Layer 5 of a small transformer language model trained on English Wikipedia (9 layers, counted from 0, width 96). Numbers have three digits each and are written without spaces.
A neuron's activation on a vector x is SiLU(gate . x) times (in . x), where the dot is the dot product.
The model reads these tokens: "\n" "|" " " " |" " L" "ab" "or" " n" "ot" "ion" "al" " h" "ol" "d" " |" " " " |" " S" "w" "ing" " |" " " "+" "0" "." "8" " |" " " " |" "\n" "\n" "20"

The vector x that enters this layer's MLP at each token. A number n stands for (n - 500) times 0.012.
0 "\n": 414470366445415479307374605259549591448519717481632758542487535492602840424569432561398565448593327282507537616419278472444582322453501607581503408434563386659387487318728461528731488615479563530852395552278352569456398418437519419385456571442573454374345724601645374684501413349588561402
1 "|": 476432529369481401492527713415379514484623619511669469465398418406694739454446449555272594605437442341518529474203432373647525427532603438436398483620581545448187350421686510567523453637325529541749336561428425534480433458491468410393504505385535418269568674617289328648526431315422388459
2 " ": 591577455434508510367391460464592415459395755312776554445563471508546582579388396483475472657755364346512542585470298498538647529651534399569567808543517272644304381552485455375654560508614624633624556507504504442495532436509295449324372306395500615522428643656521561629687387383456335364
3 " |": 532465424452622480448481726568472592529719570444697679504424521371737598518519342558439462503491312435459506443414495329630608431344581436485580469431674447339237445452578377652535601637312587498742448575522358313438386352465345297398434495378503347441491572508449370613364504300536358384
4 " L": 515414620365545484324689581626531634504302623416586743455531365708507723586541554381508507541763479424595645700516533569398452404392438492472513459474584451480347384550414511461519678474371537427518483600373478429407524419433561463437422473411538492292571845607521591499370478571491458517
5 "ab": 579689567251581373457402700746517497518542514377526545437787519438648454317399488564421714683501533593659449629503458543394671370447314427634507585559408517450452475354529482563666402457478592651472649638548598472573329631611479364398255691715473567536573804496332522520463667491470575437
6 "or": 560507344513438571336511542774262693583372608197465581753549547684680642535511429400352743429593426682402437396425575558420437334337691518560429599435595564417578497519528559523747550482517544454641355454737245386365574505504399438493287543628461445407394395458361453430320480431564473398
7 " n": 568476590525467801376533394752298448593353693640589700576728475732640435460527590501404504420542341415571425600427345630363518397488259531676637509520625383487441405478418313585514588524261470600488455621542549407394449415433524411424424519556569686544681649544529544576506372450427474355
8 "ot": 479481373484677651342775490416410465645511526585212592605707490567715727398551470552443470427544682292607457604585474359451437428402512380608422293440620272508484299378523304371456589644522438489459562556557549537446360407476323411487041558811329433418501496532596629618568450450466464438
9 "ion": 534549345508494461526476547528571433681531594460300577517482596641696687446457316435435413447545593359585602297463565371493413539282371295473457365531476280557538504521183427565702544647396611465391333582404478567211528668552428519373319537682564468299553587612509339548620341620410333563
10 "al": 563486450533584647410644607478572428619363610331361544557538470702696638596583466537431577599530362516543357280393464529507463417420644531536521538416551497514487384438170441384465393493630460604498355710380450402290575474400614402403486610598485460189340421567435218544233542573532596365
11 " h": 478534446362483449521642430315182409566415636485389390622444475644522462586674457340473554501710632491474501614442397573421519505646231462585555670463444387394346381453277558470538495670153531509670434530476517473449392495638286453340466663355623560434538801417397519375519372447556368497
12 "ol": 591553569458689600527597502679535564570355507555498621540364315611622503494546558504454667693416451417657569519589381488445656562379237661627616625334460536596443765443345466607401549608573512514354555436262384522659559619431433751530362601519607829517455646665460519625215590464752461778
13 "d": 726587356449584664430421696658367605730309575465487474636462468465731511452676512294369567510498394594608525550533113523480580640449400531451749714625385544448332562386531528454382405628433461688272497575349503496477654518432521506359424494528545380334419310515413525422580690309756711479
14 " |": 562442446379567550535542719551506497515721517456612499588464521426746576571503326518466516604462328469413466580329347297563588383270540408591471558514638537216286421475456422552674431589320517561611285445490337288378529480603413435386545592478502493319455564591470361540311471308553393418
15 " ": 617623343471533562358543483488585374506419702414703537459555473608629551626391392429460481579766350387453598662413428546553647526665526445645573775494450338567313424545406439285692469537545587634574508500450480385422533518543300529335369346349540711440396658575545588505738359437519426417
16 " |": 558507350433563577423507757586552544537720501484702587484460508443650618609524290560482475493465370449402504589419475292603622325245514360504529536430648463236284413450424387571619590720326600545661399527404279252414416411528368414392448492418551413427519551440537414514383469417591448416
17 " S": 551473324346552526443532613717467497379370560431590697510633428672542608490397558561428536493824460456580643620371506567382471388537364380476466522404556351408363545549418434408505539698379573445517480519479499473647514453443604281405522583378488566199610622680515602330466550477489490442
18 "w": 557458714386424500515521613611633557426525591462421679656565343585685558467615555543442603517701447503596590485550473593371619294527490459467727597636564522451376246567489521820340784598504710465455579545497571184622370476452494818242471510612441488496577558599295610494425543570532464512
19 "ing": 577654420498674512365462421624317492614382648188473515516593387475690515475548406399577506571551489431600341536309198443453595627534619400330644525621504443277466483503321513587290329678522428733412392636546420428427386542634515545399358407721473463318476610441446523350305527186471535576
20 " |": 465478465431575523539566696618504568508742604403658544576577535371597573624459244540449571591450342502417469622380409354547509364245657458541466529575683450221248379495476423533624498568317528547572392479479327275440509460620427460454551562536484478307507598612509437484304455394535498515
21 " ": 624628346458503583383554465494579415513419683412700525457587455610620505594373382449466485615750330398433619665408412555565630524657571475637551771532466291555279386544403472270677511512501605664597475496472470378442519560519330528385342351382523746462404654584546613468725363445504403421
22 "+": 618609480395628550348637630670349574517628641618693570531576330617619417609445321515475291446435522297534469507393337390471491493431501707505736341464591600352436455644405418408562596785331676641582506702415196367468401582524247492440546455667637535512553471504607571369563370573606486454
23 "0": 749609479556556507247385577633421546546507615460385531479485407702592664533465267523464518475562423438436416703511592478577622594473424634364497633538537570170412296409421494473467383540439543416519453738291434290448459623563434636423244364553674589542412545515622430547496497418435454558
24 ".": 648641315263534556366677426674407820576618652644588683567545617508400745532556304462527565379517334410565514560410530502590520512545391592522600376619528307364505504550255478499787476609388428509714442532319369271569386417328372457414570520571621436523574532643584570221568449487576373611
25 "8": 485564432562631477449446500824550663545487778490545363546500539686521654494436336574494440550461359441466491643538482415566483680418376549408542453561611476270492331534461476527676498729446529516477471708273519134584586615627520597395338497432612481468431632523603497393504555503647686565
26 " |": 540510436440475520454534628684575632586728591555663499537542569392530530645520217609472523524417379428420488574388448339532571350206512429511465474522724417196245448404421431595659548649405528534650420485333334274467459548570467416395559572427513432458496528537492436496365533511641558524
27 " ": 641612398464532526400471447499622462501432634424683452446652472642554450490365294509501458492726375455428579621389375486563620456660527446638554766498505341535254393562308502337710457570584557682637469471412392370424506570479309508394281416384515747539410615580532621434736393383555366424
28 " |": 561524341457540573404511766652560539595692472538684570471538511451619548615518240577489462499442351474378551579445453300592641299222516388504502512473632416219294406408413383526567637709377609530625423503364298260415359491547420393436382479469532436488537546425537425491400489508656461402
29 "\n": 458466263396423470238461570569536525615597726375740721487497528584665730564583479537477570461517288413328597672431291700508416293430459634506549302449447391554322556352606465357599645725406754489795370601446327469354548573553478424390551593473528523357438618444490504550406407509585626462
30 "\n": 496404369455446445387307667335523601432544746518562730497508433524552856380524380479434443265572283314494616612354293541362459334456533720583597404476573326620537442459600505469603553549434536602949419614537388564379401602373628595434427571506447490412375544659556456697533562390607542198
31 "20": 741558615497512440377426484553488659454439666473517546664628451610639772499335603272403530511437269374509396612313640469504420534507470422552621598442508531300284603404616429577393389371398654471629484729252462489521524566478509628517347322392585547556326679610549257610411466300499478352

Each question shows the input weights of one neuron of the MLP. A number n stands for (n - 500) times 0.00086.

n11 gate: 687353647355434393479679488411419664471396487522447484423625506290395423468563309389581528345360500621458475367462561600540442460596386503323642466364597352601428304564645500393413569363459484428439548440676575463409484684285422430503394479456525607394441377477243484460640522269420436446
n11 in: 464524475542533399449708312418442340540611421477519406357468662483510512490341587434432595448621459429466415584305450460538490436744399531590580452559630503539378303590567558541367385345400309602373464702702629690546452596567261468395653591534641671475411677617553642378387701444545520668
On which two tokens does it fire most, strongest first? 11 " h", 28 " |"

n65 gate: 417442571633731346522379301474448563480414473605523497584428787470584571621598483380657560483483494510626520429784312358451506523529678519416574587311621619444558442342448406439395625507529520414638447421724464638490604387744717471379500532711620537443614526321365458419529580373526463394
n65 in: 503402607491616610515459512632435639452478503390494322423556659490337432516722468541525617491440365451464478481446530577614488426778591506500617347639433528437611485305509565640587512506665490347363341528469475655353531620476574552284427313497272371482713657660423500528424414593491487265
On which two tokens does it fire most, strongest first? 19 "ing", 6 "or"

n143 gate: 520655477526636427510513413397428392449464473208553555561310510334455531621457493557477423480567477607483500683554426575592380314356503544259594461259530726556621516649662516426270487644355439652526510708430359426312319493542596506543223599397500480430514480422331693444606560331529510416
n143 in: 747462392521537589611506393630524402440398444558402595575339509654323387522512541578558525404422545474344531545435378528484413506760469450544591605612318574432545674594699687512433518432375601548682422497423345587362259503368582515517469541416596617482532358453359573333473475384539460323
On which token does it fire most? 13 "d"

n79 gate: 379562453663464467641419554527568164420349473404527519472551604472624415665584531360632394615494456381597670361503727565513350559595581546534568479488697473584506435531447393596611489543647580531506631548392378380716592460500460447620466575477612342538535548614509432604596579463618442688
n79 in: 626350555497579544436290485491435479429475506560678403618388634561629497542475646265516522585430531448363478441506348645298506379354301342529611662497304604368667558484460531451503518402647471451399503390374516299509282382479532482253548515595418516570431434564683407366342335548580421506
On which token does it fire most? 12 "ol"

n98 gate: 452500519528376478577557476382688457497548446417449379584368600572466467413412464398528510471500401629332468516690607634564314284388532515604534574347529560398675562542469615675554615692541588365355362386494591494551707330549533475486632311488455734485281401581416403302475596287444609349
n98 in: 580503416465484500519494521580532531464503416455586576445614344552431419230468576590468568500469441607586516342584497546353584462415593506487597229561412603593387525304365415388522448335595602190512309717589373547608624671587441369534630632563651530413259394278559503645565503673415600536
On which token does it fire most, and how strongly? 6 "or", at about 1.3

n131 gate: 510352450615363513361522590710365448334468561598535533397688239552311351535481409442563350494429716692500446434349531402565485334550669563481653546510607497573652488451540419565525566760481451540491519418427453660449453365413641303428435552470398428574500455279435619406592551358381634580
n131 in: 544725446503466506379478383453292503468373494320481516645454535379606503538454557466435550232546582329677434607692299500483509558375413300516369418616427500484352464585470564491349417425565675661648415679348574373720549450497471388550560381444475401416422447544585417396419444671558494603
On which two tokens does it fire most, strongest first? 19 "ing", 22 "+"

n39 gate: 584445425624550517561282588510582596422570322626500657317391675374321547591440541420589537497525562164603380490463693326383481899490473487439715600289677680507369562497581448352338437430487476483578372536553480416493382477503606484561473465509570497619431390517544543523648614507497721503
n39 in: 630369488382541418515412500623450591345459322475453620462547341432503556244585617481406453506563506333581528556631667222587522612562689500413556439506349516494578420401515503518534479602575410520488363475324593518534397490755568656310282699390497442543326323439654531683518630570494427446
On which two tokens does it fire most, strongest first? 23 "0", 31 "20"

n160 gate: 603452545439447444718531412506515560586519450404481708522463563532512477528330490519392590488503361623696425580453497627523455488549400585716497518462370544627513697693497491563331335290503385471509503574698663593339500390340622364440525607678487704563565600278633466528467444630351500359
n160 in: 391664443567426537452451620575424542401841400361392570557350434583358567705509449484540550366319639503676407466494527567424509463555457585589540470541538478478400397664661348569472441309485398468476519664618390320605417437557618461440642669482410452518668733497370418678539506390503600591
On which token does it fire most, and how strongly? 5 "ab", at about 2.4

n165 gate: 484500576541403214462542588536735646198548448458574437533318621447664542480449377393545445665726597443540386560507594490396475354595691589543503481702642539642547509352421675719580494565593513443591542542352366647404497451519427456688352454460318424478696578484451322503444392520513555500
n165 in: 424503414635507313420356642694451516517513563520565571654458310550500454530493436632546652592347602534469675393467529601454439497497602556419503430655584609632422506252294490338451531510686460377647447585546555363572425546401442848581737623401348520361624576564617707503462553717484570414
Its three highest activations, in order, are on tokens 18 "w", 30 "\n", 4 " L"

n128 gate: 570434537512386554700594709506537427461576462446777487429456407455481568478516497519739516430530531635575357550513564513551562681528452314629711491433655456424572642439370410632453560545616542382500804585497556525595566570395419469418580409327411390466507294539371615716491506622261577462
n128 in: 430550595554628352624437500454560719488612549424597281377407392506580551361569597396512503400477376481635500533350535388588485303700281451543491589512286470436572473469348509477539598509398397500532331512533587370464533506305419332281435331466650363526452397547664341560573469593473472546
On which token does it fire most, and how strongly? 3 " |", at about 0.91

n173 gate: 506386574414448457401471451547351494539602377372454461621540576542364568423538425623408442503555460455461450286512343440453523603429503574725662672389438526564557463609503608536592533436353458566537494517604497447361486641407524523556760617516547649609609276301678474592548482400483728494
n173 in: 465420603511477609355412514586565635765477396509554406678531546491427395608517544569315321454482595560426463455285514432390564395619583443564438581587485664451530556599475610408571385517440609345478425577405565581434449517383411436438552503511402347539497540315670429486522271652599674442
Its three highest activations, in order, are on tokens 22 "+", 6 "or", 12 "ol"

n137 gate: 491447544367576428662623403400512581305557707370545547586470396420338551629569534378320342548519524651494591470485500370597397464524675500491530403464614639446368538346314518579461402433593658566444534473672608529548575369532484491627371509457315416547538524787352408575541680518417628403
n137 in: 561462447381346434388437634400693427503464393404407602626542387540482574672632531527305409636449506381693555542497570438635441438521654571383367474445432400588635453503497553375476425570287537547430457623455604670359458308512522468523469590327366392328519385528426527533686399509346661390
On which token does it fire most? 1 "|"

n144 gate: 412393500621497651516394397536535484450561399484596284546382503199569524244635633422285516370565528460517403433350609709386462554325461512487373576480533484403614418572481576741289472549487659359459542548542545350404327539509480462615589689394705457369449584477530436647659356612605493529
n144 in: 476493656620510514361673615391467372458517727310493325746429417566354494479557559610470380541522348341496503446369513587384308584597435535517440387630521643316496639337503447424460484582510542772569751476595655556486355414212234417376569480455466444740685524597396309483503493538543503545
Its three highest activations, in order, are on tokens 1 "|", 11 " h", 18 "w"

n111 gate: 467540387366613423538429489229439431537598578435467766606368289473610547412559552521420327566481729525651512602584601537494520444594366393436655370632609604440478607530648652457541475404580448722607629462491588445459421482514488555439482568332344470342460417345470453597514446545567539479
n111 in: 311487518500299554642476540582276520254606598570418309386464442593473380469678547494533445534513473573465463769632576344591580512548457491401560598558385326464475456358286676459422630607521522592441549506670305512440389414550575535588599407343631494447411540509515548554620561336560488549
On which token does it fire most? 11 " h"

n147 gate: 461475621547566431571659327639551425500307515569443348386703512305550628466455674619434552612500479129466479637527380652532365455663388523466420329555617573497569559518497580529308483527545550556512488329639324459386366409621516512360512393366457450564620530552466559566436530543586479494
n147 in: 529622469478405576395569572325519454422494506709450565494544481568540577490509441516509325541480441800520646469413589422537556353469557542529739324548536598560447364403497379494362602599509403358574583702478359488560622577488330294374410281467557760592659386736364353666469510564516545449
On which token does it fire most? 7 " n"

n64 gate: 413398608588485515416295545533303339601581410515479543488527418534398570594411463587328446563405442404404545565524465384391445394315335350494474515617433371497512590533620424546441577461592561661590551384521633671399500539611685599503439394486659411653347491512470385429506370473438678193
n64 in: 522531540593495357511538528408596539478514557514400545448693393397503449605635606574670413467425442359660525460363741483639460535583408474494508540514442530511472584594436729406605518574355497432511700492546444424414334560413494592410478568452574572607364410384395404406649544472420628451
On which token does it fire most, and how strongly? 31 "20", at about 0.81

n151 gate: 418561648520447500568488495538471421419459362558509386485393414491566209627451620679573538474317514719403550506506441479285551592394558425369609582462440520316561491554474374435451617394399407567628488477305356384549555568503467565478628424511244470489652512548476468759427515497434418456
n151 in: 510566556509541478537471683497500592438455381567475362529494371360656425620418552632459631487453630666226474352600494546759715629528452446363569528522676334545371596604319506596462467597506451629444465392166617413576478497450408488298600625536327464503593605591598443569371387571585368378
On which token does it fire most? 14 " |"

n135 gate: 285444590456660484509427458474462273654679568494484447429509616529369392425411372323452333471635543530665481711339469664551344318271593560565459606269464586398348363201509629580424567500554399427488387414490459540548528487475595410291510518479314592448407398520402503481485597461466378590
n135 in: 599344556594529560565459347385365592277334403468503562708402435686466308591583451696348452423524456517480324456464519471394469456437554415363657344436643490295212481324525528633598497384668651357512342475462544574373547490531434624442614497554474372602710500493581544661491568351481580600
On which token does it fire most? 26 " |"

n208 gate: 547640474624485494420360442373439531358494444432617476434579509563351401437617527352690606417372494524500491448289469449610540604341512581551529632361443488409585357566396405580655436705372464555514705529509576489427509571440609554696392573633580428667617562611491468500480666473416731642
n208 in: 449629522545392542528548521620313598485443529574427316457587451552456292609348602497650546543398539509512409536620514477646533556374676546404389533351636548565609525607300458464568584580235613538541454347398466528379421583403614506515336530537406392629509437471546539374503440618455388377
On which token does it fire most? 0 "\n"

n196 gate: 391521520317236406437588449582547233695442445463500657476272466521579615497537587555426293537421457761525439517531320451616586540567415478389543424415604544575560536521656400533560606493655285447569226368500299585557500592460500793474431461309561531425631541244393634557650592483417428568
n196 in: 470550435476428536641521279343461425651584445292602357696676405599571548717470506424566482642356474494531385562552299549597585696479702309620500459640525642304531603485441571582596440412371512572547418524383619596671437594430556477591485497537430475535446458509402497559515497451639664515
On which token does it fire most? 17 " S"

n177 gate: 528840607466412538469359545509519636503667529620494626439497541597475269596425344386569614462577702379575611503525555662359522553547617473339590506440455367607562706388722525524438419424522571444503414563472512491437525535614718482639548639580693561391484497674606481481686417619497313634
n177 in: 426682581443466436371353503518455680156488584319473649588433506541530630484665544531604546555448452577408568276497565519454506787560469538607569488658503488525290557679437500494479550497546613596554674307512549375436479643380472467573419491488515472375503328403654497615743481484503478562
On which two tokens does it fire most, strongest first? 24 ".", 9 "ion"

n49 gate: 488436748534561509454436395447382373641480600424712334479648737704283343426497410482442623594463480463521623468462477407441412514448617500581655540550605512775473500446660411455590461367529503482540358506354569477497425612531506438535687551387453425593619515494393586598424488452526420527
n49 in: 431534555374628562523248329413438511448366443437450390582527506414695483518346344449476467554497375398485437506657463662341503424447431455381430599440381425363481535503445579650630534425376662519639482791423385465634574518331534329619506657430545592454547491543549512350319527527433383473
On which two tokens does it fire most, strongest first? 7 " n", 2 " "

n157 gate: 558306454420354398460605494565430510371622627575314367438453583615523656476446308483459473435504553461542599356696428545482600701574582445761286642538479544432292672271643453661217584514540524443576479453592574767412490737387612483434569679433473437605486510451538507483618692472647359644
n157 in: 623326525430477761579596427539494484434387582338429437503570582265547549635487387533365234432428783463560591484552537553638462627700542433483478437347454656322309572497570382566551515520558682332597435548506670585384481281462407525559405698442738583475486532437569341545591500493449392595
On which token does it fire most? 1 "|"

n88 gate: 526515589492605310547486521546388475433477348645508474486607512439517468555302491566582489332509677479562374564477431471321417643425583487480539597491555472369630378598572545475401408388331453559401646619517520464562826417547646552515517554468357576426625583448717354562418351506475451529
n88 in: 251671464611616543527494393709470538459668537528555623460473379600476405714433525435384577521305455685468568361515527472657536367696638509538545428531450390684583569675419434331376608577509425385640265573482524387457385451604446651441540550483398616538449681447434503500426410643440589420
On which token does it fire most? 13 "d"

n146 gate: 613386512538500462480654662429409537384687398470264350431459455570590676404645317554403601461456457383346387538665457527475399529523473461618532581470503613571522558385587378468397285506580533503612470601349573575630600365558344488644515526430458451675360440664539553503446281500532542353
n146 in: 522622684500451454389577462426345589408506750401417468513503506677548555569349449466309348602392653587468627658453375516351373555439463573491448443400626447599699349790579500596534468572405614458419612488460552575574555357617548449480450660346562605563513466604683625558515522264539354491
Its three highest activations, in order, are on tokens 8 "ot", 31 "20", 0 "\n"

n41 gate: 545363667462563422518398446506559486642335461668407599421473524460333571619494268485458428527643392512683500533500497614648374491621350472472476585364506410530534594561500577355193611439572506344462473685569539471395286491588683477578543388508406512648556711411491467580546518567671412545
n41 in: 751473536503474586276589505382596276677457520534426438599520453550691602468443494622620468569530346461515587571491353465479500418624233631391508478488374586586625514462416489522443404323677532384397375451489466575423491488394385564420605448468506538486359431482459540497447526623599578306
On which token does it fire most, and how strongly? 12 "ol", at about 0.61

n201 gate: 452364522431628439397570512478377614566670384545433536370557348359634491344592480558694567455564338450685442459587364402503519399399503494392695416619605465590450575340603261317602503494703408374680539484458706615784503458441447686583441629470542641417564330543572535601478413542544606506
n201 in: 448487628473448582396655411408575567419579402527336434422497515525649569358591343611397466677484334364680310746420297412640476533458369595559518482466497424534383515286697614391388488500627519361476574464500397512552512534387676651523450620514402244532446479466428581524624595469449392491
On which token does it fire most? 8 "ot"

n244 gate: 487696500552662500455539354500660443385563413533461354658408647429558571554730602517263440241619600438356550598520455571461523428630454497280705545623507543470589448368604454618398346557513317579609440589371513561619755660500551728475285418441460578446541450358527497333567363584575693520
n244 in: 449639621672561551401427539385462528552640568318563451487734471693347431438465536577551407625618444560401500487419377431469322582513404433709544376474386442519391593646594506389506379629443575364578468653475595311529506697295651252479704420305394405408567471350402613453448600568475516448
On which token does it fire most? 25 "8"

n52 gate: 543363491588506479473537407478436512491509743559534579400521475301689459631598462252546652352395548619468519573659402449563527412670367628412564476571308559577298452384678551703463559693619614458539506568562491608408381484428589368480497509720463633643658577443396400530449460450415603603
n52 in: 477480666345632500544522449697247318513606581583743474497722464507487551549551381416446535310582559761248548560513286418490469538456474470493572513448254494503513409392428516575506466552468378490525490225484608562542640610181510475562448549485416556720409600516539494500432451647535555455
On which token does it fire most, and how strongly? 7 " n", at about 2.2

n115 gate: 391513401594497481376731452360322463471471535414377631406594439630528646284595372487642631309527673414408503293510380568469317534431583440549656339622445522525480519565562503586604322359440409573586481503636698429576535680392477309606513509413631601500633366510575365469540612620625583641
n115 in: 449267657491513472626661464678581564721481756585563347275550497377506533490443529551522338589493682553487522565599442594625642609394475614539478611557536563712313574561336422475387473468462497378562567415579384549427506401670418488381526543631395627524642563516636700666378561419348618398
On which token does it fire most? 8 "ot"

n46 gate: 381470550472385392450567404638601614264465265465326392552538548458522506545760484368538353446449655457417449431565438382435323519362436627357372404478715318596354419484541334562642558471481719626599233513430516723573535403550516562524536399560539510509550577428601528503611664464346387568
n46 in: 515465562455631533592467466415551550491521586570560325410434478478467631586557303194443506311558518380305509506617535403542722479533549647326560467687512457591585464500557425491621659387551659516627439476630464585321482390367528420376262669443531397430570601348581575410453549546348466362
Its three highest activations, in order, are on tokens 9 "ion", 8 "ot", 0 "\n"

n238 gate: 365361582463556531415379330653500299353516635488646474529506563343674500582519744346568444394447281270607616552528485606433549730408613447350488588465605447678555515395424564630435429314593465429364481668319367436469593620518458467480443371573409490569595566589490500475361468513555626437
n238 in: 382459424476618392380383528424512375395422375488479494577595482389603517583563336652476548573513453550534639749555363537391565509473672531405462629682565551678553406552332260343557437403539661431421327668554449687680589582523559459532472546449400259561497624522389610441523479463438479424
On which token does it fire most, and how strongly? 2 " ", at about 2.1

n26 gate: 487556515475364506460506473522581515519298318525440376461584410529386485587563471481465548402785666579448554332637360351486549432478547437619630485554523440576516164387618615546610434570390309444564605739642325549541644494528692482456333591470427432570467351303535322597366605387460449538
n26 in: 536480468620256503663376481540361396473418586586709486597552367524596444634385398308346520662374593538721354516480341513426423613571441528450542571656597411454445638550471471354448509483490335627513640274346373503529516347221619554578403506581682510262754424621510468526560477440455374590
On which token does it fire most, and how strongly? 13 "d", at about 1.6

n243 gate: 292547467353398601486483420389324495483426634593579328471405503361561460523556433317539611463605594612602477520675484277542633425528571422509436588531587299254415403578586511519506382386500396459492606520483326390475665634423532481442460508580594413533541440462411492346396540394503566557
n243 in: 439660535645560647438509514524378462333530646307518345488309500565532599500479683524569382539356456246431482497476322419439456616458361552623610456406309473421591503657583592626605466409479497632591488572358470418632270604485509268328389309477424503576393430559549485524407494494506482436
On which token does it fire most? 19 "ing"

n250 gate: 652522379440506331411581486439509433463591469358467625540494568367399369297277282482524369397452571560375610599457541410497521485309621560435357612466429342552607550543663652342626630714512385405426671569482506553376485472488334532507364424457390525655532464444429566425614289577476515561
n250 in: 584330592523440373539353408618414384552691564282640507364454388500326635677580483588593520571500513566285325563547393644507546546460537614479576663378349544698458513394346454727420602602553393368435571590433450559447676439556555399356483503554834500384511450531606576702280530364434510713
On which token does it fire most? 2 " "

n191 gate: 488544500643473609497452494427422488422825451445331484509572534599515657645358537610548342616471654487494436530561362509429639676593360480674458346494491667555550473488378294515440260335346456538456620491348518568424530632618484471471438517486387279354519415525546497425368387552545528390
n191 in: 566590685552400652427593723656675509385491456484503683551728456592257456743485474525481463528249573500429403546635371468533418607537615506440338373475678522562587297367509543443417547579596519604560497311522691482612546528530397458379617491497409423380630653468456494439512619522509503359
On which token does it fire most? 8 "ot"

n136 gate: 677344491500599449360516515336453614428478423442252296393456367421606446555630378593599471458537584533603500525422426667579497431365622576464541369590729330468351734409406607389601609510481425201475758446609468571452582597422586422455536445461455493500430413389422491478596529425676629739
n136 in: 313530538465356561522468521519402494582487636529532401552548666589481515334299658426452783664425541427400661528380571559493487658282548421526604628371467648333347366735597733491452454461449536413500409637465449600503468597397586712503370445213632434537399539510471386484481387497459526633
On which token does it fire most, and how strongly? 13 "d", at about 0.47

n50 gate: 611491439347497375506536540512665624641506570599485420506453366488368556436640441488503338611668471653416551547482636402458433550473362409604468296651448551524444523317617565375331463367399586444663494404557586799557607494602247593535424511475560509497419260524485518497514506640559612427
n50 in: 509382445321437557373364505360287544553511494295483594578500318590539401549455453486443534440397536346476577489463621409384417399388460389564397472503398543437615492680338416563500538592494646568677434429577610494494492454625438539662549481457543593330387474250628576444660624512461405552
On which token does it fire most, and how strongly? 29 "\n", at about 0.47

n83 gate: 439617551503396628375406575525608694748506426503415327615355618588560445512524531475485531564584381335380525572475663610628512434446549428328533631438597429546341563450638518562546526519649500452655481622476327773448564741446576426711450482402592396656625540588525551585686392497569546497
n83 in: 656408390605610439293670486442515629431524586625509572488539534319372517423488638515645515378603438563415528308509406525578616605674622615460389497659581595473472562578557458556675387417437562532530543452327361535542434380613343550598599377500757463553548595655354440449729531441419617614
On which two tokens does it fire most, strongest first? 0 "\n", 31 "20"

n246 gate: 383605512509472588475397503611506673523475535450613429256562791494377580522409442389491434427637451467647510466248445461490398478574434255523543478656165592449539574555503398451394626503400494346497573572346328647418428373420490607442548642426617354634579481532381571400646312452522452455
n246 in: 478442590748475491386641570395461453696611540506417589594521366437452309369537456329491423370395665474363618494484536677707542494552444418557536530543428481438442491519521361497582541544573456324629631469402631389426402497653233536689544491410503623280352620443431521485330488751509432463
On which token does it fire most? 11 " h"